Layer 8 of a small transformer language model trained on English Wikipedia (11 layers, counted from 0, width 96).
A neuron's activation on a vector x is GELU(weights . x), where the dot is the dot product.

Input weights of the MLP neurons that the questions are about. A number n stands for (n - 128) times 0.0031.
n10: 123, 159, 80, 203, 121, 181, 168, 128, 132, 157, 248, 144, 147, 137, 78, 85, 201, 43, 87, 205, 143, 146, 128, 149, 154, 34, 60, 180, 67, 159, 119, 104, 128, 125, 47, 96, 74, 114, 162, 168, 106, 72, 120, 120, 94, 92, 191, 107, 133, 135, 147, 15, 102, 127, 99, 75, 138, 100, 186, 162, 164, 145, 106, 136, 109, 123, 178, 136, 125, 117, 98, 118, 163, 115, 203, 113, 170, 108, 216, 172, 108, 83, 133, 28, 104, 89, 121, 196, 125, 95, 112, 75, 138, 142, 213, 143
n28: 144, 114, 100, 189, 211, 123, 92, 99, 76, 180, 127, 128, 132, 116, 189, 99, 141, 107, 160, 157, 138, 74, 85, 154, 56, 111, 137, 135, 211, 104, 154, 129, 91, 95, 100, 110, 100, 83, 107, 56, 90, 173, 127, 126, 116, 102, 105, 57, 184, 215, 112, 152, 66, 127, 139, 197, 170, 139, 132, 62, 152, 52, 185, 79, 111, 150, 94, 137, 122, 118, 113, 180, 106, 88, 153, 106, 168, 145, 142, 153, 169, 139, 82, 120, 158, 106, 153, 127, 160, 58, 64, 208, 217, 171, 151, 137
n30: 83, 195, 133, 150, 92, 184, 107, 156, 46, 137, 118, 188, 170, 146, 49, 175, 166, 139, 183, 139, 58, 95, 96, 108, 102, 171, 111, 56, 173, 134, 89, 152, 128, 220, 145, 96, 174, 144, 89, 141, 78, 99, 65, 106, 146, 126, 91, 140, 128, 86, 90, 74, 156, 170, 84, 133, 184, 121, 169, 148, 141, 116, 152, 127, 166, 85, 114, 22, 84, 72, 157, 141, 111, 153, 175, 162, 128, 77, 204, 100, 122, 87, 122, 175, 79, 47, 115, 147, 119, 119, 139, 132, 158, 228, 162, 110
n86: 197, 146, 124, 115, 131, 112, 135, 73, 128, 179, 164, 85, 149, 85, 212, 128, 160, 61, 195, 104, 132, 114, 163, 178, 93, 102, 126, 54, 119, 87, 175, 125, 98, 132, 86, 141, 147, 109, 87, 131, 133, 210, 137, 162, 162, 108, 129, 59, 157, 147, 150, 80, 129, 161, 133, 121, 164, 114, 185, 145, 218, 63, 171, 191, 112, 110, 135, 110, 88, 225, 84, 102, 107, 70, 55, 191, 127, 89, 145, 161, 129, 87, 102, 51, 84, 219, 55, 187, 121, 157, 135, 64, 165, 168, 64, 37
n106: 115, 148, 128, 109, 147, 94, 147, 78, 26, 95, 139, 116, 211, 153, 110, 124, 124, 224, 158, 157, 167, 16, 110, 114, 155, 152, 116, 93, 195, 155, 77, 56, 170, 81, 136, 128, 78, 93, 143, 100, 128, 148, 173, 150, 105, 129, 140, 119, 188, 105, 110, 179, 80, 123, 127, 138, 81, 157, 124, 70, 162, 159, 112, 118, 134, 86, 152, 91, 140, 202, 211, 115, 139, 159, 181, 133, 70, 125, 167, 244, 79, 77, 122, 127, 155, 66, 51, 196, 156, 74, 167, 160, 80, 142, 148, 125
n167: 123, 147, 102, 106, 158, 177, 148, 101, 107, 223, 145, 186, 195, 224, 38, 122, 116, 94, 128, 104, 158, 96, 118, 96, 117, 145, 31, 85, 108, 96, 170, 127, 207, 82, 151, 100, 135, 96, 123, 134, 144, 129, 133, 180, 142, 107, 148, 44, 113, 102, 108, 44, 191, 61, 121, 35, 109, 92, 39, 85, 177, 140, 172, 147, 165, 151, 131, 115, 165, 162, 88, 101, 183, 199, 163, 139, 147, 38, 103, 139, 128, 116, 89, 115, 132, 126, 134, 135, 113, 181, 118, 116, 176, 147, 136, 160
n193: 115, 41, 85, 156, 162, 116, 156, 152, 122, 154, 221, 145, 128, 105, 90, 122, 182, 160, 147, 136, 159, 41, 143, 192, 121, 115, 170, 117, 214, 75, 152, 73, 157, 111, 82, 151, 107, 72, 132, 85, 153, 130, 120, 189, 91, 177, 112, 113, 195, 69, 134, 153, 129, 168, 69, 145, 51, 103, 150, 150, 111, 120, 95, 158, 165, 84, 116, 169, 134, 167, 149, 126, 75, 142, 91, 128, 90, 129, 137, 186, 161, 123, 159, 130, 186, 27, 166, 152, 143, 133, 109, 119, 161, 139, 125, 41
n287: 13, 162, 130, 164, 121, 118, 43, 98, 90, 150, 125, 51, 114, 142, 135, 152, 116, 52, 157, 102, 123, 131, 119, 159, 84, 128, 90, 93, 145, 89, 119, 81, 120, 149, 124, 98, 154, 106, 177, 99, 162, 237, 125, 128, 170, 195, 176, 101, 160, 116, 141, 97, 113, 127, 154, 64, 146, 111, 103, 210, 119, 65, 118, 136, 130, 107, 140, 139, 123, 147, 156, 116, 98, 127, 84, 141, 156, 229, 142, 136, 99, 185, 122, 86, 52, 192, 185, 113, 99, 120, 153, 139, 123, 114, 190, 164
n300: 137, 177, 80, 134, 81, 147, 79, 135, 111, 196, 160, 202, 122, 148, 101, 180, 157, 102, 142, 149, 204, 116, 90, 184, 150, 91, 178, 134, 150, 92, 137, 71, 119, 132, 136, 80, 93, 107, 71, 139, 102, 98, 169, 166, 138, 85, 179, 71, 122, 174, 62, 58, 145, 56, 93, 134, 115, 146, 147, 77, 225, 117, 157, 112, 141, 98, 66, 162, 135, 133, 197, 69, 187, 161, 110, 145, 76, 108, 144, 101, 75, 134, 126, 87, 178, 193, 124, 38, 65, 163, 124, 124, 164, 160, 137, 60
n322: 140, 101, 75, 129, 107, 155, 115, 116, 123, 159, 151, 136, 73, 146, 169, 116, 151, 137, 97, 122, 151, 114, 109, 126, 127, 124, 127, 104, 142, 153, 169, 176, 83, 152, 108, 93, 214, 75, 74, 137, 130, 103, 186, 185, 164, 73, 116, 88, 143, 162, 142, 129, 124, 96, 169, 97, 146, 140, 93, 122, 85, 140, 158, 42, 149, 100, 148, 128, 87, 136, 112, 166, 113, 117, 87, 134, 138, 112, 124, 164, 102, 140, 158, 154, 85, 125, 86, 167, 83, 160, 139, 105, 163, 115, 165, 143
n348: 139, 193, 117, 135, 109, 137, 148, 113, 52, 140, 122, 192, 65, 165, 64, 105, 103, 129, 247, 136, 108, 157, 79, 149, 96, 158, 126, 175, 84, 114, 61, 128, 137, 97, 110, 144, 137, 193, 163, 74, 108, 140, 129, 180, 165, 116, 160, 177, 172, 175, 121, 52, 143, 170, 65, 107, 97, 47, 118, 198, 150, 59, 117, 188, 123, 152, 139, 188, 75, 127, 161, 61, 66, 144, 141, 127, 137, 170, 127, 106, 154, 131, 6, 151, 117, 100, 122, 95, 115, 142, 117, 113, 170, 50, 209, 123

Each question shows a token from some text and the vector x that enters the MLP there. A number n stands for (n - 128) times 0.053.

"ers": 176, 114, 95, 127, 105, 105, 108, 151, 166, 127, 126, 156, 83, 105, 101, 83, 128, 124, 120, 152, 137, 136, 126, 153, 165, 116, 179, 132, 142, 156, 151, 180, 137, 137, 75, 118, 167, 129, 88, 161, 151, 118, 137, 94, 150, 150, 166, 123, 155, 138, 109, 157, 112, 131, 137, 103, 123, 153, 124, 81, 116, 114, 106, 102, 123, 115, 99, 105, 138, 143, 130, 156, 103, 112, 107, 118, 173, 147, 93, 107, 101, 124, 112, 159, 91, 129, 133, 91, 139, 149, 142, 141, 143, 144, 137, 89
The neuron with the highest activation: n322

".": 124, 133, 153, 116, 162, 41, 145, 103, 150, 125, 136, 128, 138, 171, 129, 126, 134, 152, 142, 124, 108, 142, 110, 117, 138, 128, 158, 144, 123, 135, 115, 134, 107, 160, 132, 141, 135, 146, 132, 154, 133, 150, 141, 111, 127, 119, 127, 135, 149, 104, 111, 132, 94, 101, 125, 108, 120, 144, 100, 119, 127, 117, 113, 149, 138, 142, 114, 135, 106, 24, 125, 167, 146, 104, 123, 79, 137, 105, 62, 141, 165, 122, 134, 137, 134, 122, 173, 151, 140, 97, 141, 141, 140, 140, 143, 134
The neuron with the highest activation: n28

" Ch": 161, 151, 139, 147, 106, 49, 111, 124, 134, 132, 156, 164, 83, 102, 136, 158, 113, 115, 152, 154, 129, 140, 207, 122, 137, 139, 174, 151, 102, 123, 138, 99, 143, 118, 135, 135, 132, 136, 140, 109, 145, 140, 119, 166, 117, 105, 133, 144, 124, 75, 126, 157, 137, 133, 109, 174, 119, 124, 125, 124, 116, 123, 117, 120, 90, 148, 128, 145, 134, 69, 130, 122, 146, 133, 103, 127, 120, 102, 68, 127, 98, 88, 125, 147, 122, 165, 142, 123, 160, 116, 137, 107, 141, 108, 130, 123
The two highest activations, in order: n348, n300

"t": 133, 93, 160, 143, 107, 47, 163, 150, 158, 105, 148, 131, 130, 99, 149, 94, 128, 156, 131, 126, 116, 146, 149, 157, 104, 113, 196, 147, 106, 127, 125, 137, 88, 171, 116, 142, 166, 147, 94, 117, 139, 151, 89, 81, 133, 135, 151, 138, 123, 106, 161, 166, 116, 139, 89, 121, 154, 164, 101, 125, 113, 134, 116, 105, 122, 112, 120, 143, 107, 124, 138, 151, 100, 132, 135, 110, 137, 100, 134, 117, 105, 120, 104, 166, 134, 159, 131, 108, 145, 131, 142, 169, 115, 112, 99, 100
Which neuron fires most, and how strongly? n193, at about 0.11

"ter": 150, 138, 132, 133, 142, 86, 111, 110, 140, 142, 137, 145, 167, 176, 121, 119, 114, 87, 137, 86, 101, 155, 146, 88, 141, 109, 147, 154, 117, 142, 132, 189, 77, 113, 132, 124, 159, 143, 178, 155, 112, 138, 128, 133, 100, 117, 164, 114, 118, 108, 159, 128, 171, 158, 124, 143, 160, 158, 133, 165, 65, 131, 115, 103, 134, 129, 133, 121, 122, 102, 95, 144, 131, 101, 132, 120, 115, 151, 130, 91, 143, 109, 157, 128, 116, 99, 110, 135, 131, 96, 135, 72, 121, 124, 108, 132
The three highest activations, in order: n10, n322, n30

"il": 161, 110, 137, 141, 100, 150, 128, 162, 129, 122, 119, 137, 119, 142, 130, 132, 92, 135, 101, 101, 132, 143, 146, 123, 157, 120, 152, 146, 125, 144, 119, 96, 128, 144, 180, 107, 156, 151, 97, 148, 115, 106, 121, 119, 97, 127, 171, 117, 105, 82, 105, 145, 158, 147, 144, 118, 124, 165, 108, 120, 167, 97, 128, 150, 139, 170, 98, 132, 132, 68, 116, 144, 168, 142, 144, 102, 86, 151, 133, 60, 105, 133, 135, 135, 100, 127, 173, 98, 142, 113, 105, 110, 137, 130, 157, 92
Which neuron fires most, and how strongly? n300, at about 2.7

"l": 180, 133, 86, 133, 122, 109, 174, 145, 177, 107, 102, 125, 132, 89, 129, 127, 135, 127, 139, 88, 111, 145, 119, 138, 133, 136, 151, 144, 139, 151, 116, 139, 135, 89, 148, 100, 146, 156, 109, 92, 109, 119, 135, 128, 145, 93, 144, 111, 118, 85, 150, 165, 180, 136, 105, 125, 154, 142, 103, 114, 133, 123, 135, 132, 121, 144, 127, 119, 116, 40, 120, 166, 121, 160, 130, 78, 148, 97, 109, 135, 117, 140, 160, 97, 149, 138, 158, 145, 116, 99, 142, 124, 103, 146, 141, 129
The neuron with the highest activation: n322

"ed": 153, 107, 167, 120, 138, 75, 145, 126, 121, 137, 101, 139, 99, 95, 163, 144, 96, 115, 148, 126, 155, 119, 99, 101, 156, 117, 181, 146, 153, 147, 114, 125, 100, 122, 118, 74, 149, 115, 166, 157, 155, 103, 125, 145, 135, 126, 128, 113, 109, 141, 136, 119, 126, 154, 129, 118, 98, 147, 119, 158, 112, 125, 86, 144, 123, 149, 123, 174, 120, 47, 142, 128, 132, 113, 112, 102, 129, 133, 96, 127, 125, 132, 169, 149, 124, 149, 175, 134, 127, 143, 128, 175, 102, 133, 105, 90
The neuron with the highest activation: n193

"oun": 150, 132, 195, 92, 163, 51, 137, 134, 139, 70, 130, 151, 121, 159, 122, 131, 148, 129, 170, 122, 120, 147, 130, 135, 119, 113, 156, 172, 109, 149, 156, 104, 127, 103, 146, 129, 135, 168, 139, 135, 132, 137, 134, 115, 86, 133, 142, 105, 124, 135, 105, 174, 118, 134, 110, 120, 121, 129, 135, 161, 128, 93, 89, 103, 120, 139, 142, 95, 146, 101, 143, 116, 174, 127, 136, 117, 122, 141, 140, 120, 143, 115, 107, 134, 104, 169, 89, 141, 94, 144, 57, 129, 131, 115, 114, 152
The neuron with the highest activation: n348

"or": 131, 148, 130, 145, 131, 78, 95, 116, 129, 114, 167, 139, 130, 136, 125, 133, 150, 120, 119, 118, 106, 135, 123, 122, 120, 136, 133, 139, 123, 125, 129, 160, 116, 103, 162, 104, 135, 109, 150, 145, 163, 129, 145, 149, 114, 147, 192, 131, 141, 64, 129, 157, 168, 135, 140, 129, 112, 144, 105, 138, 105, 98, 43, 132, 172, 127, 131, 120, 141, 70, 95, 117, 143, 147, 145, 155, 112, 167, 94, 105, 97, 140, 159, 141, 110, 167, 123, 124, 130, 75, 108, 145, 150, 135, 107, 107
The neuron with the highest activation: n287

" p": 136, 156, 148, 118, 103, 36, 125, 139, 139, 114, 146, 114, 95, 158, 107, 165, 109, 136, 138, 151, 134, 154, 163, 146, 150, 115, 142, 111, 132, 132, 140, 95, 147, 84, 111, 105, 145, 142, 136, 139, 126, 114, 120, 136, 101, 130, 121, 131, 151, 103, 138, 148, 141, 165, 139, 118, 127, 131, 111, 168, 126, 143, 152, 138, 121, 161, 130, 135, 94, 77, 113, 153, 153, 152, 110, 161, 132, 150, 39, 74, 95, 99, 135, 123, 129, 117, 109, 134, 134, 116, 120, 148, 125, 147, 142, 128
The two highest activations, in order: n348, n287

" ": 128, 145, 158, 86, 159, 50, 141, 138, 123, 95, 100, 119, 157, 160, 120, 142, 115, 136, 143, 126, 143, 133, 223, 98, 150, 134, 141, 141, 125, 140, 128, 158, 89, 91, 134, 151, 144, 136, 128, 154, 92, 131, 127, 139, 105, 105, 115, 136, 127, 85, 155, 129, 139, 161, 136, 128, 100, 140, 155, 122, 121, 139, 102, 107, 136, 145, 113, 95, 120, 66, 143, 134, 113, 126, 120, 129, 118, 109, 99, 148, 139, 88, 159, 126, 125, 113, 140, 169, 145, 109, 166, 122, 111, 150, 114, 137
Which neuron fires most, and how strongly? n106, at about 2.2

" K": 147, 144, 110, 91, 94, 61, 140, 142, 192, 120, 126, 129, 114, 139, 119, 159, 113, 99, 134, 169, 144, 128, 178, 127, 142, 129, 136, 136, 125, 98, 131, 121, 131, 126, 150, 138, 129, 156, 99, 161, 166, 73, 145, 135, 109, 109, 138, 127, 136, 106, 124, 138, 123, 126, 169, 165, 130, 102, 133, 147, 130, 129, 87, 145, 119, 148, 103, 152, 152, 87, 123, 145, 147, 134, 129, 111, 100, 96, 34, 92, 143, 131, 132, 130, 161, 138, 114, 156, 133, 104, 134, 124, 127, 104, 129, 137
The neuron with the highest activation: n300

"ork": 142, 147, 127, 114, 137, 58, 118, 149, 171, 93, 146, 133, 101, 98, 149, 97, 149, 108, 130, 161, 137, 123, 85, 188, 161, 148, 135, 158, 110, 156, 134, 114, 67, 131, 123, 110, 127, 169, 148, 162, 145, 102, 133, 132, 99, 125, 169, 108, 130, 119, 163, 131, 135, 145, 91, 124, 112, 148, 127, 113, 99, 98, 69, 105, 116, 138, 152, 150, 146, 73, 154, 126, 140, 96, 147, 140, 130, 126, 100, 118, 132, 123, 135, 145, 133, 164, 136, 118, 107, 150, 123, 125, 167, 117, 127, 118
The three highest activations, in order: n10, n300, n348

"her": 141, 123, 154, 134, 135, 51, 113, 136, 134, 89, 148, 171, 110, 118, 154, 134, 110, 103, 131, 120, 102, 114, 107, 117, 167, 153, 183, 142, 140, 194, 133, 98, 133, 131, 126, 105, 143, 154, 179, 132, 168, 123, 117, 83, 135, 89, 164, 146, 149, 143, 137, 137, 148, 142, 106, 143, 158, 108, 105, 117, 131, 121, 82, 104, 146, 131, 136, 154, 148, 100, 115, 132, 99, 95, 130, 120, 170, 140, 99, 106, 111, 129, 79, 120, 109, 148, 129, 119, 126, 141, 137, 135, 130, 108, 101, 115
Which neuron fires most, and how strongly? n348, at about 1.8

"art": 141, 120, 131, 116, 131, 78, 104, 154, 155, 56, 141, 151, 128, 127, 128, 65, 136, 121, 167, 123, 113, 145, 140, 148, 138, 114, 157, 180, 115, 134, 164, 126, 78, 107, 97, 150, 154, 159, 122, 129, 155, 132, 129, 79, 126, 113, 143, 147, 130, 134, 135, 123, 173, 131, 107, 115, 123, 134, 117, 143, 136, 150, 126, 144, 121, 129, 139, 127, 82, 69, 125, 176, 136, 95, 181, 145, 137, 120, 117, 64, 139, 90, 109, 153, 131, 145, 151, 125, 125, 140, 116, 104, 125, 101, 137, 145
The two highest activations, in order: n348, n10

"in": 118, 124, 94, 125, 114, 84, 152, 144, 158, 168, 171, 116, 155, 154, 106, 135, 144, 115, 136, 112, 122, 102, 163, 136, 97, 138, 104, 160, 109, 137, 157, 161, 125, 101, 130, 133, 136, 144, 140, 141, 132, 153, 180, 144, 113, 101, 158, 96, 106, 143, 121, 116, 166, 119, 118, 140, 157, 153, 143, 118, 114, 112, 58, 105, 162, 162, 131, 98, 137, 97, 125, 153, 135, 115, 93, 114, 129, 113, 63, 112, 108, 125, 163, 174, 125, 119, 137, 106, 116, 157, 154, 106, 88, 133, 89, 146
The neuron with the highest activation: n167

"ith": 133, 91, 69, 100, 138, 115, 142, 148, 171, 130, 115, 129, 97, 104, 132, 108, 108, 144, 111, 95, 160, 162, 158, 91, 178, 99, 118, 162, 143, 145, 166, 141, 133, 119, 92, 130, 180, 197, 109, 137, 140, 70, 124, 128, 110, 129, 129, 130, 147, 144, 159, 151, 139, 108, 123, 128, 131, 96, 129, 96, 126, 94, 103, 108, 149, 120, 110, 140, 141, 133, 142, 182, 147, 142, 80, 130, 154, 139, 77, 136, 117, 114, 114, 129, 148, 145, 152, 124, 113, 129, 114, 111, 102, 122, 158, 123
Which neuron fires most, and how strongly? n322, at about 2.3

" o": 123, 131, 160, 86, 140, 63, 132, 116, 141, 136, 98, 151, 138, 145, 165, 137, 112, 109, 141, 127, 133, 148, 153, 100, 127, 101, 167, 95, 163, 124, 140, 138, 148, 122, 106, 145, 148, 176, 168, 138, 130, 160, 151, 132, 96, 124, 129, 122, 119, 74, 113, 147, 145, 135, 144, 112, 125, 113, 86, 113, 113, 137, 153, 119, 139, 148, 122, 102, 137, 57, 130, 160, 193, 100, 129, 134, 107, 160, 119, 101, 136, 94, 116, 99, 133, 160, 129, 133, 129, 129, 146, 149, 129, 127, 70, 122
The neuron with the highest activation: n86

" a": 163, 150, 201, 130, 130, 50, 118, 131, 125, 136, 118, 114, 124, 148, 119, 137, 112, 132, 140, 103, 138, 148, 142, 132, 145, 129, 175, 89, 152, 128, 151, 112, 135, 91, 161, 119, 128, 177, 148, 116, 128, 141, 112, 140, 103, 120, 144, 107, 148, 94, 140, 158, 111, 138, 168, 144, 140, 136, 122, 121, 129, 111, 107, 104, 113, 132, 145, 108, 134, 70, 119, 141, 192, 130, 116, 126, 109, 135, 73, 105, 131, 97, 93, 60, 138, 132, 134, 147, 120, 152, 117, 154, 136, 133, 112, 154
The three highest activations, in order: n28, n106, n86

"ut": 123, 114, 141, 98, 162, 33, 105, 117, 132, 115, 85, 139, 150, 111, 150, 137, 115, 104, 139, 125, 128, 113, 132, 130, 144, 91, 118, 121, 159, 148, 145, 152, 105, 115, 120, 103, 159, 168, 151, 171, 120, 124, 125, 145, 109, 153, 145, 140, 94, 109, 137, 122, 169, 141, 141, 91, 129, 159, 152, 156, 105, 107, 118, 102, 140, 152, 160, 124, 119, 82, 150, 168, 134, 84, 100, 144, 111, 119, 129, 110, 131, 126, 167, 121, 137, 161, 134, 141, 136, 82, 136, 166, 135, 110, 116, 107
The two highest activations, in order: n287, n86